Layer 5 of a small transformer language model trained on English Wikipedia (11 layers, counted from 0, width 128).
A neuron's activation on a vector x is SiLU(gate . x) times (in . x), where the dot is the dot product.

Input weights of the MLP neurons that the questions are about. A number n stands for n times 0.0049.
n7 gate: -3 31 20 -1 -1 -7 -22 20 19 7 -21 -37 34 -11 -25 -18 44 8 -9 -18 28 -2 -23 0 -18 -33 13 23 23 21 33 11 0 -37 12 29 -14 -9 21 -24 11 -30 27 19 -18 7 29 -10 -22 -2 10 11 -1 38 -15 -39 -9 6 3 -32 -5 -23 -17 -11 42 6 -22 24 -33 15 -5 -38 -40 1 -10 23 -53 35 27 11 -32 -27 26 10 -35 10 30 12 -19 20 -18 5 -8 -6 13 -20 14 -4 2 58 -6 45 -2 27 39 34 -20 -77 27 22 22 -12 47 2 -25 45 2 -14 -1 -20 39 -16 -4 28 40 1 53 15
n11 gate: -15 -38 4 5 -12 -3 -21 50 -37 17 21 7 14 20 -34 -17 13 33 13 7 15 14 11 1 12 15 4 1 4 12 26 -5 -24 -5 12 -18 66 6 -15 26 17 -12 29 6 -6 23 -3 -24 -2 -41 17 21 14 6 5 -15 51 26 35 -25 15 12 24 -11 -41 15 15 8 -28 -11 1 37 16 -2 -15 -14 -45 -6 -14 -3 15 7 -10 -9 -18 -8 8 18 -4 -42 -5 8 45 7 -8 -17 4 -50 -22 30 -26 -40 2 -29 8 14 -3 27 -1 -10 -6 20 22 3 37 4 -15 25 13 -31 -12 13 -41 20 6 -3 -15 15
n127 gate: -29 4 13 -60 -5 17 19 11 14 -16 1 -8 12 21 50 -57 -13 -17 6 14 -47 16 -17 2 -30 29 -18 -7 -26 -49 -17 -23 -12 -13 3 53 7 -4 -38 -36 -28 -19 8 -82 5 5 36 -13 -17 -20 -2 5 16 6 -19 2 -11 14 -14 -3 22 1 -31 -31 20 -52 3 -6 25 50 0 10 -15 28 -13 -27 52 9 25 36 12 13 -26 30 -11 -8 12 40 2 16 2 -1 -13 -53 -18 24 3 -17 40 4 -14 13 20 35 -18 13 -4 11 -10 -9 -12 21 6 1 10 12 3 -27 24 26 -8 -22 14 6 -27 -4 25 18
n142 gate: -20 21 29 2 -14 -6 -13 26 30 -23 -8 21 -9 -12 48 41 -35 -22 -32 -7 -20 24 -11 18 55 33 -21 4 -14 6 -9 40 1 21 18 18 17 1 -7 -33 -16 15 2 9 19 15 19 -33 -1 1 -29 19 -21 18 6 11 32 0 -24 36 11 3 24 9 -14 -20 -14 10 -18 20 14 3 13 -34 12 -6 10 -7 -11 -5 42 -21 -5 -5 -7 -24 -1 14 -15 -15 5 20 -19 4 -15 7 1 -67 8 27 8 12 23 -21 -13 7 -10 3 -24 -10 8 28 -12 10 73 -24 -10 14 -40 -11 11 -47 -15 49 -39 -29 7 -2
n145 gate: 18 7 10 34 6 -25 -21 12 -27 8 48 11 10 3 -11 -38 25 39 24 11 8 -37 -52 38 -24 18 6 54 -25 1 -2 -41 -27 2 14 -16 -25 -31 16 11 27 14 15 19 30 35 -38 -20 5 2 24 4 -42 24 -18 -5 -2 22 12 -22 -18 18 -13 11 10 5 11 -22 13 -1 -1 9 -4 22 -32 9 -59 -23 16 35 9 -26 -20 -15 12 -28 -11 9 1 -30 13 -20 27 -8 -13 -19 -31 19 8 17 11 4 34 8 -12 -7 -5 15 -17 -8 -18 25 5 12 0 20 -4 -26 25 31 -20 29 -16 -1 2 4 32 15
n152 gate: 7 -26 6 -8 15 1 -21 43 9 25 -26 5 11 14 2 -31 7 26 -12 0 2 36 4 4 -11 -25 -3 5 -40 -5 -22 15 -17 -12 -21 78 1 74 24 -27 -49 -61 16 -8 -12 -53 -13 -3 5 35 -10 3 -23 42 -46 -2 -1 41 -3 18 -29 -19 -72 24 4 14 5 4 -7 12 -13 -15 -68 -1 -8 9 -32 -9 2 -3 9 -7 -9 -6 -50 -26 14 27 23 -17 -7 19 -4 8 -9 -38 -13 7 -12 67 -15 34 19 2 3 56 -25 13 -20 11 27 -5 28 -5 15 60 -2 30 7 -18 11 -6 10 34 80 -18 47 23
n163 gate: -44 -25 12 -13 29 -7 -31 1 5 1 -29 1 -58 1 -1 -19 -18 -33 12 3 21 13 -7 -55 30 -8 35 3 23 -14 6 -14 14 30 -20 -8 -12 16 -13 43 -40 -11 15 9 -14 -30 23 -33 -38 2 4 -28 7 5 -7 21 11 1 -6 0 -22 27 -28 8 -3 -8 7 -11 27 -3 25 -4 -3 -14 5 4 24 -23 -8 -2 49 -3 -19 -33 -22 -54 -6 1 -10 -31 -19 16 3 40 1 -13 7 28 25 -35 -13 33 -1 1 3 13 58 16 -3 -17 25 11 5 18 -22 -2 -31 -7 -38 12 21 -1 0 -57 31 -40 -39 18
n165 gate: 13 -8 18 33 15 1 -14 3 -31 0 27 14 -18 -4 -9 49 -67 17 -9 -9 16 -9 -15 3 0 17 3 6 -8 -13 -24 5 20 12 8 9 38 -2 -20 -31 -7 -2 4 -4 -45 -56 -28 15 -26 6 48 -22 0 9 -9 14 4 10 5 -11 -3 10 -39 17 -11 9 9 -29 -16 -68 16 -19 -42 -27 5 -26 -37 55 -1 -11 -17 -17 16 42 -8 31 -1 0 -17 26 58 9 -31 -48 -28 -17 22 27 26 -26 -15 1 29 24 18 5 -3 -16 -17 -10 -14 5 18 -26 -3 14 20 -19 14 28 24 -12 -19 15 29 -1 -7 -1
n170 gate: 3 28 11 9 24 1 13 -40 10 5 17 13 28 -8 28 -7 9 -4 15 21 -34 10 -39 17 6 -52 0 27 -21 -6 -13 -47 -25 16 2 -14 -45 -29 -3 22 -54 -6 -23 -27 5 -12 -14 22 -16 -7 10 15 23 -7 -10 -11 -29 -8 -22 -17 -7 -18 -29 -28 -19 -28 -28 7 29 17 -26 -23 -15 -1 -9 -17 37 21 30 3 -9 -29 -72 7 33 -12 5 -34 10 26 16 -9 -34 5 34 20 11 51 39 10 0 32 4 19 -9 -26 -18 -34 35 6 -5 13 4 11 -11 -7 -27 -39 17 -2 -3 -29 53 12 -27 -3 10 30
n172 gate: 28 -17 23 -1 -14 37 8 -1 -19 5 -4 -5 2 -5 -11 -20 -26 1 -10 21 34 11 -3 1 2 23 -16 -27 12 -8 -18 -34 62 -20 -6 6 -5 72 -19 6 15 -32 23 20 46 -2 8 16 19 8 2 6 -16 -19 -2 -2 20 -51 -4 -5 46 5 -24 -10 -17 11 -16 -25 30 11 -10 7 -44 -7 37 -46 -37 -15 2 6 19 -27 27 1 -32 20 14 1 26 -16 27 13 -1 -22 -10 25 19 -7 -10 2 -30 21 -8 0 -8 -9 -4 -1 -21 -8 -1 -18 -20 -28 16 21 32 -15 54 -9 37 -1 -27 -31 6 -11 34 10
n179 gate: -21 7 -19 -5 18 8 9 -36 44 10 -7 18 13 35 38 -5 7 -10 -12 24 -4 -9 -47 -30 13 3 32 -41 -36 40 -9 -3 65 22 -7 1 -11 13 -19 -48 -29 -60 -4 -14 -4 -35 61 24 -6 14 -2 -20 9 -8 -6 14 -12 -8 23 -5 16 -11 -11 -8 39 -19 -18 -17 12 20 -14 19 6 7 22 -16 26 15 19 -14 13 -42 9 -4 -23 -9 16 -5 2 -1 -17 -14 -17 4 30 13 -25 31 6 7 23 18 -26 -42 -17 -4 -11 -26 24 -25 -3 -17 -21 9 4 21 1 -23 -22 46 9 12 10 -6 5 40 7 17
n187 gate: -9 -59 21 -35 -1 84 -7 -16 -23 11 -24 46 0 30 -10 20 27 18 -13 -35 -30 26 -9 -25 14 -64 -10 34 -53 36 2 47 -28 -39 33 49 20 24 -26 6 82 -20 20 -73 -24 -28 0 8 25 -29 -40 -23 17 37 21 -42 -23 16 -53 11 -53 36 -2 64 4 -3 4 17 -36 -59 46 5 -61 25 13 14 -17 14 -1 -1 -16 25 11 0 -84 46 40 44 49 36 -3 8 11 -22 -11 -20 21 -50 -40 -12 14 -38 -40 13 16 -23 24 20 0 31 -26 11 -22 0 64 -10 68 -67 42 -16 -41 -26 17 37 -3 -29 32 -4
n295 gate: 28 0 22 16 32 -20 -2 33 44 -1 27 -26 -1 -16 -20 9 9 -31 21 -7 22 23 -16 -1 16 6 4 15 6 -4 -28 37 -19 2 -33 -1 18 9 9 6 -12 22 18 -1 22 34 -21 9 -3 24 13 16 52 -13 0 10 33 12 1 -30 -10 14 4 -6 -7 31 -4 28 -3 -2 -27 -32 3 27 -15 16 -10 -24 0 17 7 -19 -6 -14 2 -18 -14 -4 26 3 22 4 27 16 -7 -34 -6 16 16 53 1 -40 10 5 26 15 -60 3 -4 8 -30 -9 22 -2 8 23 -24 -18 -25 -28 24 -15 2 27 17 -8 -3 -11
n318 gate: -6 7 -15 -7 25 6 -13 1 23 26 -22 28 22 -1 -29 42 -2 14 18 -19 14 9 25 -7 3 -2 -20 17 1 10 3 25 11 -12 -43 -13 16 6 6 6 6 -29 22 23 -15 -7 -21 3 -30 -1 18 -15 16 3 -8 17 18 22 15 -19 -6 -1 -25 26 4 9 -1 6 -7 -9 -5 -5 -34 31 2 -4 -13 14 15 -20 16 -40 6 -31 -23 10 -5 -11 25 23 10 -5 6 -10 3 -29 -24 17 4 19 -17 6 2 20 45 23 22 -35 6 -7 -18 -15 -14 -7 -7 25 -33 14 12 3 -1 -40 -1 -1 38 -15 3 -12
n7 in: 23 1 31 35 -13 -6 -42 1 20 -16 -40 -20 -7 2 -12 0 24 -22 -30 -23 53 42 -8 -1 2 -53 -5 0 9 -8 0 7 5 -12 22 17 2 12 -10 -10 -19 -35 20 23 -41 0 -1 -3 -21 4 -12 16 -18 9 -2 4 30 14 -13 -7 -2 22 -7 6 25 -32 -12 2 -15 -11 -27 -19 -30 14 -4 5 -23 22 5 -12 -6 -53 40 -14 -56 24 35 12 -27 57 -6 56 -31 -7 22 -4 12 -4 15 26 -40 37 -1 9 7 21 -60 -43 46 3 -27 -19 7 -1 -7 40 -15 -22 21 -42 68 -26 4 37 47 4 30 2
n11 in: -19 -20 -10 -44 33 29 17 3 -6 4 7 14 -18 49 -27 10 21 57 -15 13 19 -31 -15 -17 1 22 19 -20 -3 28 -4 -4 -10 -6 -30 -3 38 -3 2 33 31 -7 38 -18 -23 3 -36 12 1 -2 -34 -10 38 21 -25 -16 6 -9 -13 -6 -23 9 -5 30 28 20 32 1 -26 -5 30 -19 -25 -6 -3 -1 -6 -6 -29 11 11 21 24 12 1 5 -3 21 -30 -28 7 -1 24 -17 -16 -7 11 -23 9 -16 -12 11 4 36 -3 30 -15 -1 12 -11 9 -45 20 -12 -32 3 35 33 -18 -3 -26 21 -2 7 49 7 -35 -16
n127 in: -5 14 -21 -9 -5 0 5 -24 -8 -3 -9 17 20 17 24 -36 -6 20 23 35 -29 -1 24 25 5 57 -15 23 -20 44 35 -32 -16 -10 11 21 -29 -28 -32 -16 20 42 -10 -25 16 31 -24 12 28 -2 4 12 3 40 5 -45 -36 13 33 23 -1 1 3 1 54 14 22 35 30 15 -7 6 41 -8 -5 -8 15 -25 17 45 -17 31 -13 58 23 -14 15 8 -17 -21 -10 -12 37 -24 15 11 4 -7 4 -22 12 5 20 -9 -39 -26 -3 -3 -15 -18 36 37 6 17 -2 -16 6 -1 9 11 -5 54 2 19 -27 41 25 0
n142 in: 5 9 23 10 -16 -15 9 38 -30 16 6 -1 7 10 -24 -22 -23 39 -11 8 -16 43 25 30 23 -19 -16 13 -10 21 4 -6 -22 -24 2 -1 -4 -19 19 8 -23 64 -12 13 57 -14 -32 -26 -18 -33 9 19 2 43 2 14 -7 40 -12 23 -21 5 21 43 2 5 -5 16 41 -41 42 -1 14 -15 -1 -22 -8 12 32 18 34 -2 -3 -4 12 21 -12 20 -51 -18 -5 -24 28 -12 13 -26 -21 -10 -17 38 -18 -12 8 19 -22 4 22 16 -21 14 -50 31 6 -26 27 2 -23 1 1 8 -14 -3 -23 58 -10 -54 18 8
n145 in: 32 -16 -13 -25 -20 24 -4 20 -27 10 2 -11 -2 -35 -2 9 14 26 -20 1 19 -34 38 6 1 -27 7 25 -19 -5 22 -15 -10 -22 12 -18 26 -15 -30 26 8 15 -3 10 16 -7 -16 4 -28 -8 -9 -13 -1 28 6 35 8 38 -23 -17 2 -21 -32 22 17 24 26 15 2 -23 21 1 -42 24 14 -19 7 -9 18 -17 4 15 17 8 -27 32 7 13 16 25 53 34 -16 -4 -33 -32 -26 34 -43 6 -24 -19 6 21 -3 7 -23 11 -11 -7 15 -7 -1 -16 8 17 -1 31 5 26 29 -2 2 10 24 -5 17 -24
n152 in: -10 -22 -23 -31 -11 10 3 0 -35 -11 16 -29 42 14 -61 -3 -3 20 -4 -5 -3 -37 -2 20 -17 -7 -11 -34 36 7 20 21 -3 19 -10 33 -31 33 -9 -19 -47 -13 -6 39 -42 -19 19 -48 16 -34 -20 1 -18 15 -34 -12 -40 -19 -14 -9 11 -14 -46 16 -12 -94 -6 -40 9 -11 -38 -12 6 -22 -9 -34 -3 17 35 -3 -2 -17 -48 19 -30 -9 54 -60 22 9 -28 35 12 -37 47 -9 32 -22 33 2 10 49 4 10 38 -15 -11 -41 42 -23 10 22 35 -44 -38 -6 -7 -17 9 -26 53 20 -10 22 24 19 39 -3
n163 in: -34 10 10 -37 -2 -28 -3 -12 -20 10 -26 -3 13 2 5 6 47 -6 5 16 -9 59 -5 -36 2 -38 -8 -39 -22 11 -8 -2 6 52 -13 12 -39 30 -2 10 1 -17 17 54 -21 12 13 2 4 37 5 9 47 27 -26 -36 10 -19 -15 -28 -7 38 -37 11 28 -10 -23 0 -22 42 7 -35 3 3 1 -15 8 -18 -48 -16 -22 34 -1 -12 0 -1 11 -24 27 4 13 67 9 4 36 -15 -15 5 -2 -31 -6 14 -16 30 37 3 -3 0 3 1 -12 -61 40 -18 -15 -11 12 0 -3 -3 -37 16 16 -16 11 2 13 4
n165 in: 4 -1 -30 -3 -10 -7 -18 -11 -10 29 -9 -10 -17 0 -15 13 -12 1 18 -42 20 41 61 -33 12 -3 -28 21 28 -22 15 47 -39 -13 18 -12 42 20 -12 54 36 -30 8 2 -8 -7 -9 3 27 -7 19 3 -45 5 18 9 8 23 55 -42 -24 -19 -8 -24 -28 25 5 -12 -11 16 5 15 1 34 10 -33 28 -74 -20 -13 41 17 4 -21 -13 -26 -1 3 20 -19 6 20 4 30 -1 5 -32 12 -4 18 -21 2 -46 -15 -20 23 41 -7 7 16 38 1 25 16 -10 -39 -21 3 -1 -25 11 27 21 9 25 -10 -21 -4
n170 in: -6 14 15 20 29 2 -37 -8 11 -11 -25 -34 15 -6 36 -9 12 -39 -11 -43 -49 14 -55 11 -15 -25 -7 30 -26 15 -2 8 -4 8 10 4 -36 31 -9 -30 -13 -10 -37 -3 -17 -3 37 2 -27 13 56 5 -8 -16 -7 24 -22 -8 32 -29 -25 -18 -38 -17 -8 -25 11 -11 -12 6 -31 -16 24 26 -3 24 10 -19 59 -4 29 -15 7 22 0 -18 20 -48 -16 14 -5 28 -8 11 7 -12 -30 19 28 49 2 11 34 -49 -7 -9 -43 -3 5 6 -10 40 -20 -16 1 43 -42 -11 0 -20 26 -11 -11 10 -15 -20 20 -36
n172 in: 37 -7 1 7 -13 58 -21 -6 -15 16 -14 26 -18 -18 -18 -3 -2 15 5 -1 16 -14 4 -34 -21 41 -16 3 -3 -31 14 -4 39 -55 5 -20 5 58 -31 21 26 -21 18 17 51 -5 -18 13 29 10 18 -25 -23 12 7 -45 -2 -30 14 18 -8 37 12 -15 -17 -2 9 -3 27 12 23 41 -11 -32 1 -32 -27 8 -22 -5 -17 -11 36 5 -18 12 12 -27 -10 5 -7 -20 33 -4 -7 18 -1 -49 8 -9 -15 -1 1 5 -9 13 8 18 -32 -6 5 -37 -5 11 8 -2 26 -30 46 -1 -12 16 -12 -16 -3 -13 40 20
n179 in: -19 1 41 -5 -6 19 1 12 18 31 11 -4 -15 49 -11 14 51 27 -12 -3 21 -5 -5 -52 -5 15 -7 -45 -21 42 19 -15 17 4 -12 7 -29 4 -16 1 -16 -29 35 7 2 -4 -12 21 24 32 -4 -3 16 20 -13 3 31 9 8 -4 20 -21 23 16 24 -23 21 -3 -4 15 25 16 30 37 7 -15 14 21 -24 -5 -1 -10 14 -38 -31 -9 14 -1 4 -20 15 -5 28 25 8 1 -9 16 6 38 3 -3 -32 -22 20 23 -16 16 6 -14 -28 -71 21 25 -24 18 35 13 -46 27 -35 43 4 44 35 -8 -17 46
n187 in: 0 1 -1 -53 59 -35 -3 55 42 11 10 -30 -18 6 -6 -16 -12 15 -31 17 -27 24 -48 -22 -52 -18 -14 -6 -41 53 9 1 -42 -8 25 4 -32 14 -39 25 40 -6 29 -26 24 -67 8 -18 35 -42 -3 -23 -40 -43 -78 33 4 -75 -42 15 33 -4 -16 55 -54 18 -12 -14 19 -28 12 -43 -66 12 -13 14 49 -19 55 18 35 8 -52 -17 -32 10 37 -1 7 17 -55 35 -37 -3 -12 5 -10 60 26 -8 -1 -27 -4 16 28 47 42 45 65 6 12 8 -17 26 25 46 24 -52 1 46 -14 -11 -26 18 63 -65 -8 14
n295 in: -52 -45 4 -12 -3 19 -23 14 8 -4 -31 -32 -3 -8 -18 -7 -2 -6 13 10 -29 10 35 -24 -10 -11 -3 -2 24 20 51 -8 1 -5 -9 -23 -1 20 -19 -5 8 17 -8 -5 -11 31 -7 4 2 -1 -13 8 7 14 16 -1 7 8 15 -3 -8 24 13 7 9 1 27 21 -30 35 -16 57 14 14 -4 -11 -41 6 45 -30 10 12 60 -49 -11 -5 -2 4 -27 29 24 4 35 26 -31 -8 19 -37 -2 18 11 -19 -11 11 -4 21 -11 10 -3 34 11 -21 1 -22 -2 11 -2 4 -5 28 -4 2 -28 -12 -10 -24 -10 -10
n318 in: 35 47 21 -3 -29 -5 0 24 15 23 18 8 23 -9 -12 4 -15 -9 -4 11 -10 -17 20 14 19 13 -36 24 21 4 13 17 1 -15 -25 -28 -1 -22 21 16 -4 -8 8 50 -14 34 -30 4 3 17 26 20 22 26 8 17 -7 7 6 -39 33 -15 -17 17 -20 19 -19 -7 12 -15 -4 -22 6 28 -40 -4 -49 -16 -16 -26 -1 -22 -22 -11 9 27 15 -17 10 -13 1 15 25 -23 7 -16 -4 12 -34 -4 -29 10 39 42 24 6 -6 -32 8 10 -14 13 3 -21 -2 -11 -7 4 -3 -8 -3 -20 5 -1 1 -12 1 -2

Each question shows a token from some text and the vector x that enters the MLP there. A number n stands for n times 0.034.

" Val": 3 41 -14 6 2 3 22 -6 -27 16 -2 9 7 -16 -1 -2 13 7 13 12 18 11 -1 -15 -21 18 -10 9 -1 22 7 -1 -3 -31 16 -10 6 25 -3 23 14 -6 1 1 -25 -2 25 12 -38 -23 -4 -4 -1 17 12 -10 -15 6 1 -18 17 10 -26 15 5 1 0 6 39 -3 -6 26 27 14 -16 2 -7 23 2 -10 -34 1 2 -4 0 -7 -3 -1 -1 -4 -7 -20 -8 6 -10 3 5 -6 -7 6 -5 -1 -2 8 0 12 -8 6 -25 12 0 10 20 18 -4 24 6 -10 2 0 7 -12 -25 -2 14 -6 35 7
Which three neurons fire most, strongest first? n172, n7, n145

" com": -28 -3 -30 3 -10 -5 15 4 2 -4 2 -9 -12 -18 9 -18 10 6 5 -16 3 5 -31 -7 -33 12 -2 4 0 1 33 -3 -1 4 -2 -2 0 18 -13 -8 -10 -7 -4 -1 13 -14 19 -6 -58 14 -18 -12 11 9 3 -15 -3 -24 -11 46 2 37 -3 -24 10 -4 -23 16 4 7 8 -11 34 -10 -8 -4 12 16 33 13 -9 11 -10 3 -18 -5 14 9 -1 -4 21 -4 16 -14 10 -14 1 -6 15 12 14 -1 4 3 -16 6 -10 9 17 6 4 -21 14 -10 -5 -24 0 1 8 0 -10 -12 0 -10 14 0 7 21
The neuron with the highest activation: n127

"oss": -2 10 -25 -4 -39 8 -11 10 7 31 6 19 16 -11 -1 -1 41 5 45 12 -23 11 -3 -4 8 21 2 14 5 -6 0 -2 -3 5 24 16 -1 11 1 1 12 -36 12 4 -8 -5 -20 -16 -13 -11 14 21 5 -17 -1 8 -16 9 -8 -2 3 15 -6 8 -3 1 11 10 -28 -7 -9 14 3 -8 -3 29 -4 26 16 0 3 1 8 -12 -9 8 2 14 2 -4 -16 -8 3 -1 -9 -23 4 10 -13 14 7 -2 16 6 -3 8 6 -6 -18 -23 -4 -55 -18 23 6 -19 -19 -3 45 -2 1 5 3 34 3 12 39 -7
The most active neuron and its activation: n7, at about 0.63

" |": 11 -4 -2 12 34 -13 11 5 9 6 -6 -2 16 -18 15 -1 12 -4 8 -19 -7 -7 9 -10 1 -11 -20 -5 4 -2 23 -6 1 -24 -5 -6 7 -21 10 -15 15 -4 -6 3 11 7 6 -14 -11 -6 6 12 -12 -10 -10 4 5 29 3 -9 -7 -18 42 -1 2 9 23 28 10 -4 -36 3 18 -5 3 -4 0 -24 -2 -13 -10 1 -1 5 12 3 31 9 -1 9 -1 1 2 16 -1 -35 -3 3 11 29 -8 -7 -3 -17 -3 -6 -21 21 6 -19 1 14 -4 -10 2 4 -14 9 -10 10 -14 20 -11 18 -12 -1 47 -2
The neuron with the highest activation: n295

" the": -13 4 6 -4 7 -2 -15 6 7 29 -1 5 -19 -11 -2 12 4 3 -24 6 21 -6 -7 -3 -2 -4 24 -7 -4 4 21 7 -11 -2 -8 8 0 -3 4 5 -6 12 -6 1 -13 0 1 2 -6 -2 -5 -5 4 29 -3 -16 2 -14 -3 -18 3 0 -8 -8 0 8 -11 6 3 -5 15 -4 -6 -2 -1 8 -4 5 -10 -3 -7 1 4 0 -12 3 8 3 1 -4 4 10 -3 29 -6 -93 6 -6 6 -6 -3 20 10 18 -8 20 0 -17 7 0 3 12 15 31 -5 -1 6 -11 -14 3 -3 3 -4 -9 5 -1 42 0
Which two neurons fire most, strongest first? n7, n163

" N": -1 6 -4 -13 -9 0 7 -4 1 -16 5 17 20 -8 0 10 -9 -1 -5 -23 -18 -10 -23 7 -6 -6 -3 17 -2 -7 32 -5 0 -16 11 6 -7 -4 2 -4 3 -13 6 16 13 -6 -5 19 -21 -16 15 -17 2 16 16 -20 1 -19 -2 -6 4 -33 -21 -16 10 -15 2 7 -20 8 -3 15 -6 -1 -17 11 -8 36 -13 -3 3 10 -4 6 9 2 5 -17 -19 19 -1 -2 9 -2 1 -5 -12 0 -1 22 23 -6 -21 -7 -14 -16 10 -9 -25 -10 7 -13 -7 4 -16 -5 1 4 -33 -3 -31 -3 -1 1 -23 -10 3 -18
The neuron with the highest activation: n170

"ot": 26 -4 19 -9 -20 -16 -5 14 -3 -36 1 -14 4 -5 4 14 12 5 38 3 -6 -8 -10 5 17 -20 10 4 0 9 30 5 30 11 -1 5 9 9 -3 33 -8 14 -13 4 17 -2 5 -6 8 31 6 -9 -1 7 4 3 -5 -16 -9 -16 8 -1 3 8 -3 8 -13 8 11 9 -6 27 12 7 -19 2 -11 25 -15 -1 -8 24 0 5 26 -16 -15 -15 3 -5 12 -16 12 14 -17 -22 -3 -9 2 14 -11 -34 -20 -7 -7 8 21 -10 -39 -24 -7 -45 -9 -3 22 28 -12 -4 -23 -7 13 -3 51 -2 -21 3 23 -4
Which three neurons fire most, strongest first? n295, n187, n152

"8": 5 -21 9 -13 -14 1 -13 20 -4 -19 3 -1 -3 23 -23 9 11 -4 -21 -24 -23 4 22 -10 -2 -12 14 22 -2 3 41 -7 12 -27 8 10 1 5 3 -4 10 28 12 3 -18 -1 8 13 -22 -17 6 -11 -4 1 8 -40 9 -2 -14 -13 -5 -1 -13 1 -20 8 -10 15 -30 -15 8 9 1 1 -8 35 1 -2 0 4 -22 -14 5 -3 -7 7 10 7 3 7 41 16 -7 -6 -1 -34 -19 -18 -19 -9 -16 -7 11 -12 -5 -3 8 -11 26 27 0 -24 -39 -3 -9 4 -17 5 30 -15 -33 -7 1 8 29 -17 16 -1
The most active neuron and its activation: n7, at about 2

"omen": 21 -20 -8 1 9 -11 -8 -16 -14 6 -8 -6 6 -7 9 6 -6 -5 -17 -15 -30 19 8 -7 -6 5 -15 27 -7 2 -35 10 1 -15 4 12 5 -39 2 10 19 -15 -12 19 38 12 -14 11 0 -15 8 12 0 6 8 -16 -12 -10 34 28 -18 -18 17 1 0 -10 5 -1 -23 -15 38 -12 9 -5 -17 19 12 3 -15 -18 -1 8 -17 2 18 -10 -4 3 4 -15 1 3 12 -8 -10 -31 -19 -11 11 6 -4 4 34 4 -10 3 5 13 -16 19 -2 12 -6 -22 27 -9 6 27 11 -8 -19 11 12 8 11 3 8 -5
The neuron with the highest activation: n142

" P": -16 0 5 9 -30 -13 6 -17 2 17 -6 6 -4 -4 -1 24 -7 0 17 3 1 -17 6 -1 5 -5 -5 10 -4 10 16 2 5 -12 5 3 -3 -14 9 9 10 -5 -16 2 16 1 -19 5 -3 -3 17 -2 5 13 22 -23 -7 -6 -5 7 -2 5 12 -16 26 2 29 3 5 6 -31 23 -6 8 4 26 2 33 8 -9 18 12 -4 16 0 3 17 -2 -8 10 14 -16 21 -10 -8 -5 -12 -5 -3 2 -7 15 -25 -10 -4 -4 11 -6 22 -3 7 -8 33 16 1 1 18 -11 20 8 -28 -2 -16 -5 -24 -7 -10 7
The most active neuron and its activation: n152, at about 0.21

"ues": 11 -3 -4 6 -32 9 -15 -7 -1 -7 3 -15 0 18 -37 -7 -28 7 61 -13 17 10 0 4 -2 30 -21 8 4 -7 -19 6 13 5 3 8 2 -11 1 2 -5 -9 12 1 -13 -4 -2 -3 -32 4 10 -11 -1 7 -6 15 -1 -7 25 -20 1 16 17 5 5 2 -12 -19 15 -4 34 3 -21 -4 -10 0 -10 6 -6 -23 -11 -25 -5 -2 26 0 -21 -12 3 3 -13 -13 -14 -12 9 -47 -11 20 0 27 1 -8 14 9 6 -7 13 1 -26 16 -9 -28 -17 9 -16 -20 -5 14 -8 20 10 6 28 4 -12 8 14 11
Which three neurons fire most, strongest first? n318, n165, n187

"ram": -13 31 -39 -8 -10 5 -1 -5 -13 14 2 27 16 -3 -13 -25 6 14 10 -6 -14 0 4 19 -13 -8 -25 -8 -1 -19 26 1 -19 -1 -4 -3 -11 21 3 26 -2 5 20 -8 -8 -3 -11 0 31 8 -10 -16 -18 31 3 -16 -8 -20 4 15 13 4 6 -4 -5 -5 -6 0 8 -6 26 -18 8 -10 -26 -29 17 15 6 -14 -22 35 10 24 0 -1 2 8 -4 -6 18 -15 -12 -21 -3 -21 21 19 -5 22 6 -26 10 18 -14 3 8 9 -11 -9 7 -24 10 -13 -18 20 -7 -20 -10 2 4 -8 17 14 19 -20 15 -1
The neuron with the highest activation: n152

" won": 12 31 18 -2 -6 6 -7 -3 -2 7 -4 28 -14 12 -13 8 11 -1 16 -42 -16 -10 11 10 -14 -10 18 18 -1 19 -21 5 20 0 -5 -3 -12 -4 3 -9 -21 -19 -1 2 -26 1 22 -13 -31 -7 -5 -4 -11 14 -5 -6 -7 9 16 18 -11 27 10 8 -9 -15 -8 -2 -2 6 21 44 0 -4 9 13 -7 5 7 11 -34 -36 -1 -13 -9 -8 20 6 -1 12 -3 -28 21 -15 -6 -27 -3 -16 12 1 -34 16 21 -12 13 -10 17 -11 12 1 -8 -18 9 11 -23 39 -3 -8 -26 1 -44 -2 -5 14 -4 2 2 0
The neuron with the highest activation: n7

" F": 13 34 -2 1 -18 -1 -11 -7 -4 12 5 -1 4 -21 1 9 -14 5 24 -10 -12 -2 12 -9 16 6 -13 17 7 2 -5 2 -2 -18 10 7 4 20 -7 -4 -1 19 11 4 0 1 -7 8 -31 -4 -8 -2 6 16 8 -22 -18 2 -8 -9 -5 -20 -1 -27 14 -4 -14 23 1 -2 -20 -1 4 6 -3 4 -10 50 9 -1 17 33 -16 39 -1 28 -3 10 -6 -20 24 7 18 8 -5 9 -23 1 4 -7 3 -3 3 -11 13 15 11 1 6 -2 6 20 4 6 -12 -23 -9 11 15 6 -17 8 -4 -4 31 -4 -10 0
The neuron with the highest activation: n165

"aw": -4 -18 -4 -14 -7 2 7 11 -7 5 -1 4 0 20 -19 -7 6 1 50 -15 -9 -6 7 -7 16 -13 -13 60 -8 -26 -8 1 -1 12 -3 2 3 3 2 17 21 23 -23 -2 -2 -9 -27 11 19 24 16 -17 -8 -14 -3 28 -10 0 6 -16 -13 5 13 6 8 20 7 9 -6 -24 29 32 0 -7 6 -49 -6 22 -3 12 -17 -1 7 19 -8 24 -3 -11 -1 3 10 -28 -1 -8 4 -8 3 7 -1 9 4 -6 -32 1 -1 9 10 27 -13 -9 4 -41 10 -3 15 -4 -11 9 21 -5 -37 -14 8 21 -6 -1 18 -12
The most active neuron and its activation: n165, at about 0.75

"x": 9 -13 -4 7 -8 -5 -1 0 -13 13 0 9 6 23 -19 12 -11 11 20 -17 -32 12 1 -18 -43 6 -16 -7 -1 11 11 -1 -17 3 10 -3 -2 -30 -8 9 0 21 -11 2 12 3 -22 -8 15 -11 4 -3 -6 1 12 0 0 9 -19 -17 -23 21 -11 -7 -4 12 22 20 -6 3 -19 2 9 4 -26 -8 -2 -5 34 -13 -11 38 9 -6 -15 -24 -35 -29 3 6 15 -21 -9 -6 -9 -16 1 8 -12 17 -25 -4 14 -9 -7 3 -4 -1 -11 18 -2 8 -3 0 -54 -3 7 -14 10 7 -5 14 -13 -22 -20 2 2 -10
The neuron with the highest activation: n145